Layer 2 of a small transformer language model trained on English Wikipedia (8 layers, counted from 0, width 128).
Take only the direct path to the model's output, skipping the later layers: a vector added to the residual stream pushes a token's score in proportion to its dot product with that token's output vector.

Output vectors of the tokens that the questions are about. A number n stands for (n - 500) times 0.0075.
"hockey ": 582 391 471 332 597 507 589 471 365 668 266 470 521 667 589 743 479 290 436 410 246 512 510 531 451 632 415 464 506 407 423 531 581 310 301 388 544 485 577 601 490 645 487 482 553 499 559 466 570 507 337 430 366 476 300 385 439 571 341 480 377 577 499 394 631 238 377 546 579 525 528 595 540 452 545 728 646 394 413 326 556 317 439 388 547 733 667 563 520 488 738 598 876 662 445 695 445 689 481 463 371 517 687 632 571 221 454 404 557 336 531 586 539 635 565 626 475 456 367 518 538 422 608 601 335 661 362 562
"meaning ": 534 552 553 529 314 369 496 503 579 386 333 480 564 531 585 695 420 372 471 480 469 490 495 378 221 478 316 533 352 548 402 536 379 591 388 412 549 421 574 490 558 352 538 475 692 621 626 498 452 477 405 399 441 491 547 582 571 457 266 403 382 586 499 553 525 503 517 561 614 506 327 479 544 503 608 586 603 416 486 256 643 597 506 523 438 581 544 592 546 560 588 294 639 581 424 560 520 729 363 571 621 411 606 562 470 484 467 408 420 572 528 615 385 340 540 591 594 598 520 504 525 770 578 580 476 466 339 560
"ipl": 569 474 555 549 497 429 508 540 521 481 552 399 406 534 541 550 445 552 444 494 479 474 569 495 377 477 323 473 463 431 375 624 495 360 302 490 640 577 488 398 418 584 532 579 594 262 531 472 352 564 379 483 606 470 460 501 398 510 514 536 525 556 252 305 555 417 455 469 378 756 637 541 506 592 608 618 545 859 595 312 571 661 383 348 543 485 507 444 477 500 567 589 589 610 544 584 480 542 373 526 517 409 525 596 477 461 486 485 550 463 653 485 464 448 441 434 736 471 402 475 444 545 366 472 561 612 575 545
"tra ": 479 419 512 627 298 525 516 548 381 464 608 556 541 560 574 446 544 273 497 457 338 549 507 522 470 520 418 451 558 372 481 589 536 505 283 529 597 460 487 332 363 511 586 502 604 511 537 529 448 615 284 393 437 488 565 370 526 476 387 365 460 473 323 501 527 681 524 490 610 575 462 543 416 559 716 578 467 453 561 501 602 499 553 557 555 488 706 678 487 645 577 460 539 563 535 459 689 580 505 497 415 270 458 618 661 429 504 491 441 541 612 471 554 584 427 447 489 408 371 527 544 415 494 590 425 520 433 436
"industr": 393 538 498 340 477 414 540 504 581 442 305 510 384 637 573 439 378 370 423 396 422 613 378 501 470 587 488 474 479 305 316 404 410 401 518 514 499 231 582 444 450 626 291 659 749 452 666 305 508 580 388 682 463 508 361 601 496 651 531 385 459 743 433 370 555 452 469 430 663 648 500 524 459 402 625 530 755 786 481 346 719 389 588 531 536 547 490 496 485 421 572 552 616 624 366 688 525 718 430 552 428 523 643 657 451 398 566 586 491 349 546 627 471 424 515 403 635 533 521 488 445 596 506 416 382 479 537 379
"yan ": 654 394 583 472 342 424 525 553 468 584 454 491 523 603 676 502 402 467 485 426 481 451 632 452 527 570 264 530 608 460 462 567 550 414 512 484 490 527 546 426 455 536 597 487 466 568 454 385 443 537 479 372 522 494 548 550 392 525 423 388 458 523 651 305 493 404 487 461 543 490 497 477 498 424 527 625 415 328 553 456 588 478 648 563 448 588 577 735 485 519 492 396 564 358 432 656 613 461 485 478 439 336 564 493 557 430 686 461 572 478 629 448 641 465 554 405 619 546 358 476 418 521 587 630 382 591 493 438
"called ": 494 411 437 421 413 419 491 465 468 538 513 532 520 493 564 616 209 365 445 515 588 520 587 355 481 397 236 518 737 606 492 537 422 516 209 452 572 389 514 562 507 367 440 506 610 578 500 373 512 457 374 529 459 478 450 547 463 500 420 262 642 676 357 534 440 694 455 596 566 455 507 568 603 455 517 528 553 575 474 420 532 552 506 400 511 589 457 516 559 453 398 449 619 431 584 543 705 707 519 540 563 513 526 577 381 487 589 508 440 489 504 494 585 510 450 429 404 484 639 647 531 504 711 605 525 478 389 499
"ely ": 427 487 496 677 459 307 595 440 510 485 556 693 613 503 546 469 468 427 484 459 428 440 589 168 391 366 376 452 461 568 420 396 555 319 465 524 423 309 490 488 513 531 538 486 407 596 578 357 448 362 441 457 414 493 564 473 500 466 469 476 423 563 596 387 571 526 546 422 565 506 534 510 463 584 461 500 615 579 571 563 510 414 580 598 514 731 707 593 493 610 515 757 726 467 414 494 547 521 404 450 478 397 421 413 345 586 525 468 506 609 670 524 324 525 665 606 583 526 616 448 371 524 657 570 380 517 473 448
"apti": 471 523 568 420 444 349 638 532 435 549 488 323 535 519 609 496 587 322 482 688 545 561 513 496 615 674 223 635 529 438 367 578 460 536 439 514 660 339 632 384 420 485 321 456 668 498 501 513 482 531 529 469 640 492 378 666 538 505 459 393 492 514 452 460 625 501 535 461 584 569 236 482 493 437 416 601 668 561 435 310 480 553 574 384 351 432 522 635 527 610 445 536 464 575 591 552 383 561 362 579 456 461 717 423 437 278 445 338 543 353 699 581 497 458 612 392 614 559 372 526 570 633 458 514 485 643 359 573
"nes ": 462 507 570 452 431 532 460 439 513 561 513 633 319 521 378 501 474 370 486 544 420 535 711 287 338 598 326 624 599 452 325 474 452 340 365 496 494 427 521 316 455 434 657 625 466 707 470 405 543 448 363 354 555 512 648 480 515 577 609 493 305 466 483 554 448 532 411 553 498 648 488 630 457 463 506 602 612 452 511 482 497 494 588 442 429 717 591 708 473 707 600 585 559 431 515 475 600 427 495 509 448 513 543 615 461 454 456 318 673 538 636 503 494 460 539 520 443 563 567 472 446 562 451 534 446 477 354 483
"ds": 419 655 499 493 456 629 476 629 556 612 433 477 520 640 485 554 483 515 472 512 388 610 575 408 540 558 365 546 593 516 499 557 504 365 356 399 602 398 425 473 559 482 395 625 492 545 532 527 498 633 358 285 676 489 360 538 478 630 466 475 342 476 388 460 455 653 542 572 573 619 485 682 607 442 549 541 582 546 533 516 418 487 568 602 394 474 575 548 436 504 559 421 503 465 409 557 520 471 415 502 533 314 464 534 374 471 707 450 471 529 605 582 478 423 545 505 387 494 510 325 480 511 297 502 380 602 450 455
"shot ": 416 434 601 553 556 395 608 496 483 624 448 356 544 707 497 681 401 484 454 466 342 556 453 595 449 350 341 517 513 443 489 436 418 392 462 445 466 499 597 492 378 427 559 523 494 595 449 404 373 530 407 392 487 482 558 465 466 585 434 354 495 620 539 559 380 466 596 521 476 589 602 566 511 486 562 620 407 462 403 429 507 493 636 576 619 530 626 612 506 483 363 481 760 623 603 511 651 516 553 496 343 397 584 456 580 311 544 468 618 485 515 526 568 459 543 464 292 583 404 535 349 604 613 507 541 534 415 504
"if": 452 588 566 492 404 429 536 524 619 592 701 405 547 405 485 461 550 536 520 452 598 544 457 414 448 454 272 393 534 305 477 481 497 458 469 518 590 500 564 364 590 395 455 604 544 383 567 386 477 499 448 373 585 513 461 497 465 424 408 431 604 571 512 305 534 527 568 555 526 471 479 482 548 545 436 511 504 598 456 453 553 464 457 680 553 522 535 528 486 478 557 481 402 640 383 545 449 584 584 514 485 442 506 629 498 497 624 616 464 472 619 563 339 422 607 543 684 525 304 526 513 425 647 595 481 405 451 437
"ones ": 478 456 517 525 530 566 523 382 390 436 435 493 429 590 496 572 379 434 509 451 474 535 455 413 417 625 455 398 453 623 325 687 549 550 335 507 474 504 453 563 402 475 383 514 507 567 550 539 451 491 506 505 452 502 460 506 528 579 405 373 326 721 467 535 598 384 467 495 650 468 566 480 516 560 562 629 567 477 316 477 451 515 531 464 504 559 535 681 507 553 541 494 422 597 358 610 654 643 458 474 506 438 533 569 396 598 505 422 608 548 542 527 533 508 566 475 466 669 451 423 468 733 435 464 403 497 324 501
"otes ": 563 494 793 431 253 370 553 323 455 475 504 463 421 641 438 564 560 453 477 554 350 441 376 425 398 542 134 461 522 549 608 605 619 487 427 437 515 325 555 578 605 497 507 470 493 587 598 467 420 552 461 429 512 517 611 533 536 397 350 508 356 535 498 582 638 459 384 434 598 588 470 643 404 583 578 693 519 553 551 388 468 299 391 531 316 509 510 527 513 496 565 486 479 576 507 463 524 793 329 397 420 506 456 547 624 542 668 567 601 602 649 544 447 405 676 575 366 548 466 446 544 503 571 440 497 421 406 643
"h ": 412 380 468 549 593 534 535 320 561 408 469 557 660 501 603 525 616 416 484 441 376 321 541 239 548 479 250 444 605 451 350 522 529 391 635 525 522 535 553 419 404 482 588 480 566 425 447 519 511 566 415 506 578 512 547 576 486 474 461 471 439 475 448 413 325 465 376 584 365 655 590 584 510 536 556 596 421 440 560 595 638 527 553 476 419 675 588 662 474 730 464 493 613 390 604 549 596 446 540 492 486 263 553 542 582 456 593 476 573 434 609 498 555 513 514 603 479 559 553 450 363 395 450 587 324 508 361 577
"Pos ": 401 452 552 375 334 455 511 435 650 726 451 486 473 554 557 602 557 23 405 461 452 823 533 514 457 513 435 626 477 439 380 627 514 380 357 522 519 576 505 362 513 520 531 535 516 691 429 478 418 390 416 477 561 486 525 378 370 534 326 648 587 517 440 456 522 584 649 340 591 660 621 485 613 475 443 647 693 613 532 341 487 552 288 478 409 716 637 570 514 625 490 523 667 562 362 463 456 629 329 409 512 346 572 817 563 378 617 508 506 387 562 575 450 509 672 407 571 476 375 405 442 435 403 533 485 447 354 507
"ellow": 552 674 532 482 556 390 550 695 449 387 445 452 370 510 564 483 383 536 499 517 409 634 612 530 448 479 490 636 557 564 431 424 514 520 468 342 707 445 604 598 521 575 465 656 557 390 668 490 400 665 407 485 465 497 380 496 468 480 234 418 432 427 363 440 349 461 455 513 514 442 478 537 488 461 436 601 631 534 451 280 576 416 493 465 418 449 534 530 548 447 428 647 572 613 514 703 473 536 362 655 468 598 733 579 560 424 512 432 452 498 670 611 549 364 597 514 534 492 278 352 475 723 532 599 460 342 350 476
"Scientific ": 459 597 571 535 398 401 446 440 474 782 481 651 489 516 546 463 425 355 473 395 421 491 490 338 581 491 449 343 261 472 337 556 630 450 426 442 612 327 704 546 626 618 485 538 438 422 584 304 468 483 500 431 351 469 557 401 521 647 336 489 401 477 338 606 395 510 471 270 544 423 500 639 440 651 607 454 698 762 467 334 710 532 376 193 713 460 572 626 627 460 550 475 631 625 325 701 514 419 451 389 377 526 592 585 664 422 725 392 454 441 567 544 522 482 650 472 636 589 483 535 505 575 607 468 516 477 498 428
"978": 563 539 598 423 371 300 436 444 322 549 467 382 359 674 508 315 470 252 402 641 413 634 571 273 654 407 386 665 585 559 452 405 388 561 370 537 551 604 724 445 503 496 412 475 535 590 534 467 427 490 502 534 374 481 493 511 508 433 422 361 401 514 403 398 538 606 507 457 414 680 597 411 714 613 498 460 789 715 549 265 517 385 576 610 335 694 496 550 556 448 393 378 552 563 440 556 387 541 538 547 222 523 521 530 560 405 600 524 593 646 588 581 447 347 581 377 537 606 493 754 444 577 538 537 655 479 594 401
"Num": 485 571 667 473 522 360 441 513 691 604 293 389 375 523 510 537 435 409 398 462 524 536 553 394 539 661 283 605 536 434 437 558 526 544 366 415 490 494 584 470 568 296 402 583 624 408 663 423 521 565 430 565 562 477 433 506 359 489 463 514 347 444 455 380 526 520 453 441 519 714 578 626 506 666 541 488 558 619 583 504 512 434 554 491 444 503 512 642 559 352 657 598 558 672 363 514 480 617 433 530 576 531 385 555 582 421 572 451 613 362 525 498 408 544 506 496 418 586 513 395 473 485 322 530 555 443 501 399
"will ": 505 394 524 398 378 417 547 419 580 542 612 532 576 584 389 485 493 132 466 537 331 543 485 378 418 604 462 453 606 541 418 565 557 405 262 466 317 455 552 567 630 431 595 571 571 471 484 518 382 450 497 300 592 488 518 520 600 572 360 339 558 662 485 499 489 454 450 458 548 576 453 528 462 533 549 665 512 546 429 501 574 612 458 681 508 536 501 619 472 588 582 524 483 530 507 579 381 579 568 415 346 392 591 561 425 454 469 514 571 428 491 490 587 447 556 525 521 497 526 528 398 689 563 526 621 587 354 508
"la ": 491 511 674 451 440 378 524 495 442 530 501 518 531 538 511 475 505 398 480 431 465 338 542 277 483 553 317 457 678 582 353 504 455 433 460 322 500 469 485 489 560 464 651 454 567 639 579 424 529 569 465 458 574 518 406 559 625 423 455 440 440 412 458 676 500 540 386 596 433 401 466 457 574 504 739 517 573 623 405 337 639 553 463 436 513 553 555 593 451 638 663 585 652 524 637 496 597 488 487 527 425 663 482 468 436 349 550 363 453 478 559 464 509 475 588 512 366 558 389 483 474 428 445 557 585 514 499 494

Each question shows what one neuron of this layer's MLP adds at an activation of 1. A number n stands for (n - 500) times 0.00044.

n897: 381 574 467 611 483 528 576 506 434 464 614 437 494 549 314 284 554 467 507 629 477 470 545 495 665 311 576 530 473 490 574 593 588 459 572 337 554 588 408 631 426 394 418 580 582 452 529 486 488 454 532 352 454 441 471 622 496 584 433 487 411 595 358 552 485 535 531 504 614 594 514 544 669 468 541 552 568 622 378 474 555 445 421 403 430 364 634 472 301 495 636 409 348 471 525 573 504 463 459 485 570 357 601 631 332 366 493 569 575 493 572 458 405 595 443 504 467 544 534 412 383 516 484 514 406 464 542 595
Pushed up most: "ds"

n118: 478 424 484 508 546 544 459 502 475 523 512 482 483 524 597 480 427 598 668 492 413 533 469 467 419 537 457 458 391 503 440 616 415 483 476 559 497 705 498 356 592 486 357 572 465 526 601 368 706 587 504 556 530 415 332 497 393 371 432 483 366 524 484 588 379 471 473 614 400 535 518 567 513 435 554 524 579 392 565 487 498 488 436 446 536 560 404 631 399 611 518 585 474 428 408 498 569 408 454 486 383 496 445 447 658 431 483 673 466 435 482 550 558 467 566 486 571 376 351 494 448 428 532 578 499 527 460 543
Which three tokens does it push up most, strongest first? "hockey ", "h ", "yan "

n333: 471 486 471 436 472 579 396 632 456 470 448 732 531 692 386 596 397 441 383 572 635 377 656 557 652 410 615 394 490 552 389 461 393 489 435 500 671 436 513 588 565 352 304 400 485 570 395 504 397 637 519 475 504 420 398 522 554 341 516 577 442 468 499 689 596 490 294 511 270 450 529 402 552 370 480 590 431 604 496 449 459 544 523 563 393 446 357 594 668 504 464 603 502 491 198 607 558 450 470 480 552 479 438 363 579 577 479 374 497 599 495 518 436 503 655 376 468 591 438 369 709 417 356 322 545 575 506 408
Pushed down most: "if"

n852: 451 393 521 525 522 368 260 603 569 598 419 574 610 455 422 430 467 603 528 516 560 543 556 475 377 393 533 488 500 635 541 605 424 539 465 462 501 441 426 528 354 526 496 522 565 412 533 532 452 630 297 375 389 418 590 435 583 377 471 485 416 481 354 605 696 456 628 397 668 486 585 439 447 587 560 491 362 660 613 507 537 431 538 414 592 456 566 460 510 463 565 580 540 462 619 423 447 522 363 406 398 396 533 537 589 465 477 483 560 509 542 440 434 532 424 363 605 485 557 492 366 587 481 345 513 604 442 645
Which three tokens does it push up most, strongest first? "ipl", "tra ", "Scientific "

n634: 355 522 618 496 529 597 527 347 475 411 445 421 531 518 432 504 379 423 590 487 549 535 432 524 625 457 393 524 539 395 543 501 556 602 512 456 374 434 356 478 405 347 589 512 511 526 469 644 572 401 573 415 512 597 526 493 541 565 349 529 572 498 458 269 443 447 533 531 444 526 471 306 518 541 572 399 397 401 534 541 497 568 459 501 522 451 498 569 383 446 566 574 465 442 456 489 516 653 585 367 493 518 511 483 557 505 620 501 505 492 538 449 463 628 749 602 371 506 542 599 424 445 482 522 418 506 481 674
Pushed up most: "h "

n998: 640 460 463 652 435 388 561 536 563 585 525 511 459 641 348 531 534 595 340 488 591 337 646 521 652 497 497 601 594 539 497 545 594 460 578 520 431 636 520 433 600 603 592 421 620 492 413 300 311 503 552 589 570 556 405 428 381 301 509 520 441 601 507 578 629 592 566 656 349 518 540 487 545 385 610 411 507 479 470 386 524 402 485 342 381 470 508 562 445 385 586 477 408 597 438 615 431 607 567 483 375 525 424 556 603 569 456 504 634 516 561 468 559 485 601 574 405 470 355 606 425 384 518 544 480 437 407 406
Pushed up most: "978"

n707: 482 686 465 577 591 489 538 438 628 567 584 364 511 493 420 494 486 649 504 448 449 558 475 608 566 603 344 532 585 523 597 460 519 467 541 430 602 456 463 570 433 388 696 553 395 654 465 517 348 312 483 383 340 519 430 505 478 350 390 484 607 386 376 730 463 536 378 546 582 499 541 436 402 412 414 548 298 433 451 372 544 579 441 510 530 516 604 464 540 392 390 428 514 543 543 711 417 498 638 436 275 542 426 538 435 483 604 523 558 459 562 467 538 589 480 720 426 567 504 496 489 411 624 266 614 522 658 542
Which two tokens does it push up most, strongest first? "shot ", "otes "

n210: 570 506 537 444 570 469 427 470 579 421 672 643 410 431 557 600 636 427 615 531 439 492 427 654 681 468 526 554 456 502 387 517 497 573 685 367 566 569 298 268 486 468 432 510 643 560 530 382 636 419 488 440 660 574 324 522 644 375 562 597 502 457 326 494 483 468 566 426 530 450 448 510 607 693 614 649 354 561 531 690 490 517 508 484 276 540 402 416 600 429 716 337 357 727 579 436 559 325 573 310 495 399 176 857 624 598 640 349 597 482 416 183 354 312 579 427 520 624 567 457 422 548 378 468 564 441 551 312
Pushed up most: "Num"

n216: 469 528 367 515 473 351 523 529 340 557 527 578 503 581 362 395 518 322 427 523 479 366 436 370 570 543 490 490 524 526 693 675 564 427 572 577 567 431 537 645 564 613 606 564 484 516 535 348 450 520 611 444 511 532 354 437 528 440 346 311 568 545 413 541 598 470 604 443 345 598 575 525 614 644 300 357 606 600 610 536 410 435 505 588 531 622 618 434 507 369 574 411 518 489 577 514 425 355 557 610 593 372 504 486 522 484 414 480 559 549 520 544 635 425 507 575 623 415 377 406 524 568 361 518 476 477 406 445
Pushed up most: "978"

n580: 475 563 408 614 493 324 557 420 449 339 516 623 527 470 369 490 492 538 450 625 499 452 422 397 482 355 619 688 453 472 549 430 504 480 376 536 475 466 470 488 390 576 504 536 393 550 556 560 529 425 617 463 447 602 574 523 525 476 539 452 380 622 396 328 614 545 695 554 395 517 451 475 550 427 537 672 640 470 459 464 608 368 298 514 398 437 698 397 383 362 642 361 368 418 546 444 421 516 422 488 537 385 593 636 482 511 525 593 366 368 351 564 584 584 511 599 476 514 501 730 516 542 470 581 524 498 545 686
Pushed down most: "Num"

n138: 487 490 329 535 583 512 592 718 495 572 514 486 461 480 564 529 491 486 498 550 523 373 404 523 488 481 559 607 355 398 331 573 458 378 649 431 450 557 411 553 345 592 500 508 539 346 502 284 470 579 422 393 462 681 444 436 512 630 649 546 599 550 458 364 566 432 580 514 428 725 537 538 521 549 484 344 684 793 467 604 554 529 557 438 516 561 553 460 459 544 608 489 331 534 388 470 450 494 639 500 500 368 402 390 562 474 638 532 491 527 514 258 445 426 460 496 584 373 565 316 388 636 358 467 480 502 654 410
Pushed up most: "ipl"

n24: 568 554 430 450 354 526 615 549 588 367 608 503 506 534 504 393 624 371 601 463 401 418 325 628 485 534 496 511 437 469 598 445 546 522 574 494 704 432 546 469 459 508 507 518 565 457 502 468 557 597 499 378 519 461 508 527 440 415 535 506 339 342 532 391 491 576 523 375 492 480 411 653 542 471 530 602 359 415 441 535 460 455 477 471 532 511 572 579 529 517 530 364 460 545 537 458 537 552 584 448 448 520 625 715 464 600 592 526 424 610 525 372 420 522 425 533 521 536 641 474 427 534 578 517 649 412 560 445
Which three tokens does it push up most, strongest first? "tra ", "otes ", "if"

n143: 619 395 522 527 464 495 440 570 551 299 434 425 575 501 436 427 652 514 740 436 457 592 591 450 488 411 454 570 499 463 442 513 573 388 526 518 500 529 347 565 485 455 534 490 487 544 475 552 411 590 386 481 321 457 510 519 526 543 540 431 574 418 573 324 510 474 456 600 512 365 542 522 577 602 428 517 443 542 375 349 487 361 626 485 550 434 579 574 479 542 655 462 405 326 554 536 659 568 486 368 487 531 545 309 407 555 435 463 562 654 369 589 462 399 655 504 479 517 625 522 402 436 480 460 529 463 627 572
Which two tokens does it push up most, strongest first? "ely ", "yan "

n491: 522 366 556 378 420 639 384 488 523 388 532 413 422 372 518 435 476 526 731 385 576 518 534 485 487 487 458 566 609 504 428 344 466 411 597 279 407 467 338 341 461 477 566 363 546 562 346 427 322 614 395 385 528 411 499 507 369 461 512 602 537 452 514 573 416 554 308 555 517 351 482 533 584 457 546 524 406 586 453 658 546 469 375 362 429 653 547 457 468 700 685 628 563 628 486 613 530 515 654 433 474 593 412 470 382 448 629 444 610 444 543 500 460 441 519 561 432 433 555 548 501 525 507 525 474 411 477 521
Which three tokens does it push up most, strongest first? "la ", "nes ", "h "

n907: 395 368 579 597 510 515 604 535 395 501 577 577 559 618 452 556 515 516 449 473 444 545 395 575 442 528 483 539 636 550 445 360 500 558 569 635 730 495 550 500 536 395 515 349 590 530 485 435 560 510 554 537 367 499 541 482 545 530 509 556 381 551 469 411 424 605 629 489 480 598 571 408 462 414 559 545 476 542 510 492 673 621 506 493 543 393 532 496 516 530 562 410 502 432 442 494 541 545 485 484 603 529 494 478 490 490 468 558 350 569 407 327 475 519 400 563 607 502 473 723 580 535 537 556 595 518 352 478
Which three tokens does it push up most, strongest first? "tra ", "meaning ", "called "

n312: 569 491 389 582 620 531 566 479 540 519 622 683 640 585 478 538 534 540 314 591 465 483 570 720 497 655 578 466 511 403 649 437 562 345 503 583 462 466 480 381 544 359 503 618 459 495 522 465 482 397 445 508 645 381 530 599 649 526 351 308 547 408 610 558 549 392 439 472 490 436 509 562 585 518 431 367 486 539 560 504 569 390 578 590 405 352 660 443 406 290 502 420 403 532 398 504 418 471 413 469 453 539 587 592 510 505 449 682 572 487 449 423 407 406 526 462 524 534 466 552 511 513 565 563 489 483 578 477
Which two tokens does it push up most, strongest first? "if", "will "

n959: 473 501 437 471 561 504 516 418 505 369 532 498 495 527 391 422 542 497 641 442 428 504 583 510 372 472 734 593 483 462 373 568 416 423 474 494 553 405 458 453 517 531 630 430 521 565 547 572 496 401 488 443 662 479 475 425 412 425 509 580 443 570 546 475 611 448 476 612 428 598 402 614 525 618 505 488 540 531 538 347 426 627 418 355 436 522 459 465 408 428 515 582 503 448 584 579 491 532 534 379 492 536 490 461 583 617 420 417 474 462 557 351 446 547 461 571 621 492 482 486 630 485 481 617 554 575 472 564
Which three tokens does it push up most, strongest first? "ipl", "nes ", "hockey "

n882: 645 525 531 551 539 477 452 344 590 455 505 486 694 477 401 602 525 524 420 411 412 482 497 481 613 377 483 360 501 606 477 455 358 545 397 746 500 544 382 542 523 595 488 596 451 502 548 595 663 542 522 594 410 487 525 557 508 425 590 543 521 573 561 537 590 649 443 499 496 508 410 436 404 457 466 619 556 462 493 420 568 557 483 478 457 372 541 450 580 436 477 595 473 502 432 489 537 461 501 506 469 433 400 498 449 404 398 679 484 360 502 537 491 592 408 444 371 486 349 557 629 454 566 458 576 469 479 527
Pushed down most: "nes "

n255: 388 483 473 608 510 371 473 483 538 627 508 545 642 580 487 573 532 644 464 627 401 458 425 488 334 355 438 495 603 394 526 578 465 519 536 563 509 506 513 544 606 448 362 581 475 488 421 402 520 547 553 557 699 392 448 395 450 578 434 268 515 636 446 598 577 607 672 544 425 434 655 429 487 575 522 487 544 561 437 530 383 434 566 537 465 505 373 464 427 370 464 393 586 527 536 507 485 619 484 615 366 512 391 512 467 465 370 640 457 433 567 481 561 344 649 402 571 520 593 584 458 565 417 501 440 628 367 530
Pushed down most: "nes "

n571: 465 458 556 385 332 514 388 481 557 568 530 542 576 557 510 369 416 535 493 437 408 599 456 401 562 379 643 518 650 457 524 401 467 672 428 458 479 662 577 530 531 538 577 608 533 609 454 454 566 396 496 498 474 529 455 423 573 544 639 453 554 630 500 489 363 357 546 339 448 404 524 427 529 436 453 559 491 560 557 418 367 506 344 288 502 620 507 520 466 458 437 337 551 503 521 546 344 639 345 385 435 503 464 626 400 398 497 550 426 683 522 502 545 629 436 454 468 606 476 469 570 488 475 640 476 520 434 407
Which three tokens does it push up most, strongest first? "Pos ", "978", "called "

n37: 391 471 348 475 331 471 524 583 567 519 483 456 494 464 433 577 461 508 402 497 418 561 483 426 571 500 522 534 514 578 596 618 603 396 385 477 490 575 444 484 528 422 646 646 473 572 344 531 466 700 550 373 504 431 660 626 463 431 535 619 639 544 460 588 443 425 500 507 408 411 542 460 681 509 397 599 555 524 560 407 415 575 494 522 425 536 639 470 415 595 537 537 464 528 598 411 486 505 390 425 471 431 507 599 588 463 280 400 528 438 322 477 503 633 394 452 540 486 477 463 493 461 515 529 599 396 457 425
Pushed down most: "industr"

n133: 465 425 515 456 509 435 564 568 416 623 479 550 515 431 625 481 443 458 496 638 428 526 551 503 373 589 548 503 608 595 649 556 417 307 402 429 468 530 401 437 541 308 344 530 488 435 520 377 474 469 489 654 454 431 532 525 482 386 527 331 523 509 642 565 562 419 527 475 528 376 446 457 518 493 536 495 479 544 518 455 580 498 668 564 389 531 510 639 423 601 461 509 471 421 531 504 480 492 450 417 611 381 407 525 521 593 499 471 496 490 561 552 592 464 525 425 652 582 472 284 429 529 554 512 578 488 466 623
Pushed up most: "yan "

n410: 325 490 511 475 587 404 527 435 520 563 600 485 502 300 476 455 397 591 508 607 381 497 532 401 416 458 368 422 542 628 415 527 562 551 472 448 472 356 690 533 441 604 421 500 546 360 454 434 568 418 531 618 540 484 587 572 431 504 473 473 421 467 583 596 446 509 511 646 474 466 458 540 505 484 328 493 628 365 579 491 574 573 490 570 491 585 502 504 533 467 442 422 527 559 568 509 327 554 544 589 567 458 505 430 581 351 551 516 554 390 370 503 570 383 476 505 539 491 502 469 416 512 500 441 496 457 483 560
Pushed down most: "tra "

n385: 640 457 492 644 519 575 556 545 469 415 468 486 555 679 386 451 598 500 393 402 526 463 534 390 632 420 616 739 533 435 432 503 480 468 464 423 605 561 490 525 500 549 468 517 637 513 564 430 570 549 641 620 502 453 522 521 516 405 620 593 457 484 291 565 589 440 461 370 434 610 415 387 503 459 348 632 488 436 419 462 360 541 489 366 332 595 410 504 580 450 472 525 495 444 367 488 472 618 504 475 398 552 518 453 662 608 510 453 500 451 608 364 550 549 522 476 627 567 462 457 599 453 348 499 456 582 569 512
Pushed down most: "shot "

n650: 599 573 479 443 406 470 362 503 510 455 588 478 465 487 485 689 502 607 523 442 580 408 547 426 451 541 488 472 456 411 464 488 438 398 511 540 536 496 385 466 559 298 587 558 440 387 531 562 526 405 550 523 546 493 582 554 516 535 476 451 398 524 534 526 557 523 596 561 494 570 402 605 562 514 585 584 502 422 435 573 496 512 427 427 505 593 460 504 340 366 553 469 531 344 601 562 552 388 642 593 331 499 517 634 484 461 604 554 534 475 372 500 515 562 645 610 439 417 492 539 578 579 466 508 543 315 559 518
Pushed up most: "nes "

n149: 596 581 461 577 507 479 548 352 561 467 548 561 385 478 605 581 400 471 440 512 550 490 461 439 636 603 505 521 578 501 431 649 582 582 517 412 396 496 410 577 602 502 445 434 472 585 599 582 490 478 534 501 500 627 506 468 481 613 426 600 508 690 502 481 439 396 431 439 431 567 432 402 445 415 365 584 490 472 405 414 476 532 470 362 410 363 503 624 500 532 480 459 424 429 416 592 485 506 483 476 565 363 415 547 325 559 484 567 564 393 458 518 517 548 359 533 474 618 469 237 594 505 454 509 440 491 454 474
Pushed down most: "978"

n344: 351 529 509 485 562 454 468 443 722 536 588 463 671 623 357 608 455 515 528 598 417 520 474 519 525 357 457 483 615 565 574 467 715 601 508 496 531 644 483 513 577 428 708 627 300 526 485 300 475 463 408 435 431 393 392 442 558 442 520 485 608 751 417 522 453 467 587 570 539 487 509 423 568 532 496 544 533 494 486 542 527 330 355 581 465 548 694 231 419 553 397 500 459 421 477 469 374 453 469 491 638 549 485 604 417 569 501 462 495 533 426 565 532 568 488 407 484 665 425 527 545 475 583 557 565 461 682 448
Pushed up most: "if"

n172: 555 420 496 520 452 471 441 601 666 427 584 412 571 485 409 606 393 531 628 438 589 454 482 450 514 458 525 419 486 495 580 461 426 478 441 513 544 533 390 330 639 415 591 516 443 352 461 544 481 550 577 456 443 590 535 463 471 484 579 490 535 538 713 461 489 552 442 470 454 490 500 515 513 497 398 570 431 552 504 623 574 544 476 506 467 714 391 402 617 464 493 564 522 464 472 496 554 534 496 441 566 493 536 282 495 635 483 456 580 497 536 597 449 573 669 457 507 407 547 620 507 458 533 453 530 537 485 514
Which two tokens does it push up most, strongest first? "ely ", "if"

n386: 351 598 519 399 410 515 507 410 597 484 653 392 431 434 411 433 517 417 441 541 584 477 449 491 526 641 622 258 451 594 562 493 563 407 384 501 573 452 347 525 401 509 530 555 616 187 590 540 567 473 569 491 594 597 499 554 531 469 456 392 683 468 480 497 511 341 569 650 430 595 613 471 497 579 588 600 335 459 434 693 616 322 466 569 463 500 391 382 554 447 619 437 386 529 578 435 534 532 710 445 495 447 569 484 426 460 498 680 419 428 549 529 441 383 561 433 454 590 466 564 412 486 574 604 542 496 453 402
Which two tokens does it push up most, strongest first? "if", "will "

n64: 740 433 500 515 449 399 572 556 420 447 502 603 442 564 621 486 456 506 520 394 474 489 453 468 456 525 531 433 578 464 532 383 508 489 565 492 582 463 517 484 477 551 483 492 543 400 460 444 567 392 534 623 528 520 592 521 521 541 491 530 566 590 476 378 524 456 561 442 435 579 548 491 482 521 503 604 663 645 529 497 263 504 590 520 546 481 608 699 401 438 360 510 458 431 498 504 446 442 511 477 362 516 421 544 439 460 478 537 488 275 344 453 502 491 531 535 509 512 387 437 537 577 325 457 479 449 490 377
Pushed down most: "meaning "

n145: 349 583 420 396 515 552 559 386 501 524 507 457 547 419 485 425 348 674 372 485 521 674 611 590 424 503 582 646 564 513 483 515 444 675 527 470 470 464 525 557 466 394 457 455 328 475 575 356 360 602 458 565 669 511 524 597 490 453 611 554 442 458 560 452 634 550 407 499 565 587 409 376 729 390 570 433 579 523 554 547 463 464 572 649 490 502 393 525 520 493 475 578 383 504 449 479 582 579 340 422 430 555 508 295 518 446 500 351 440 635 445 566 564 355 356 442 703 505 549 551 315 472 376 425 686 295 466 356
Pushed down most: "hockey "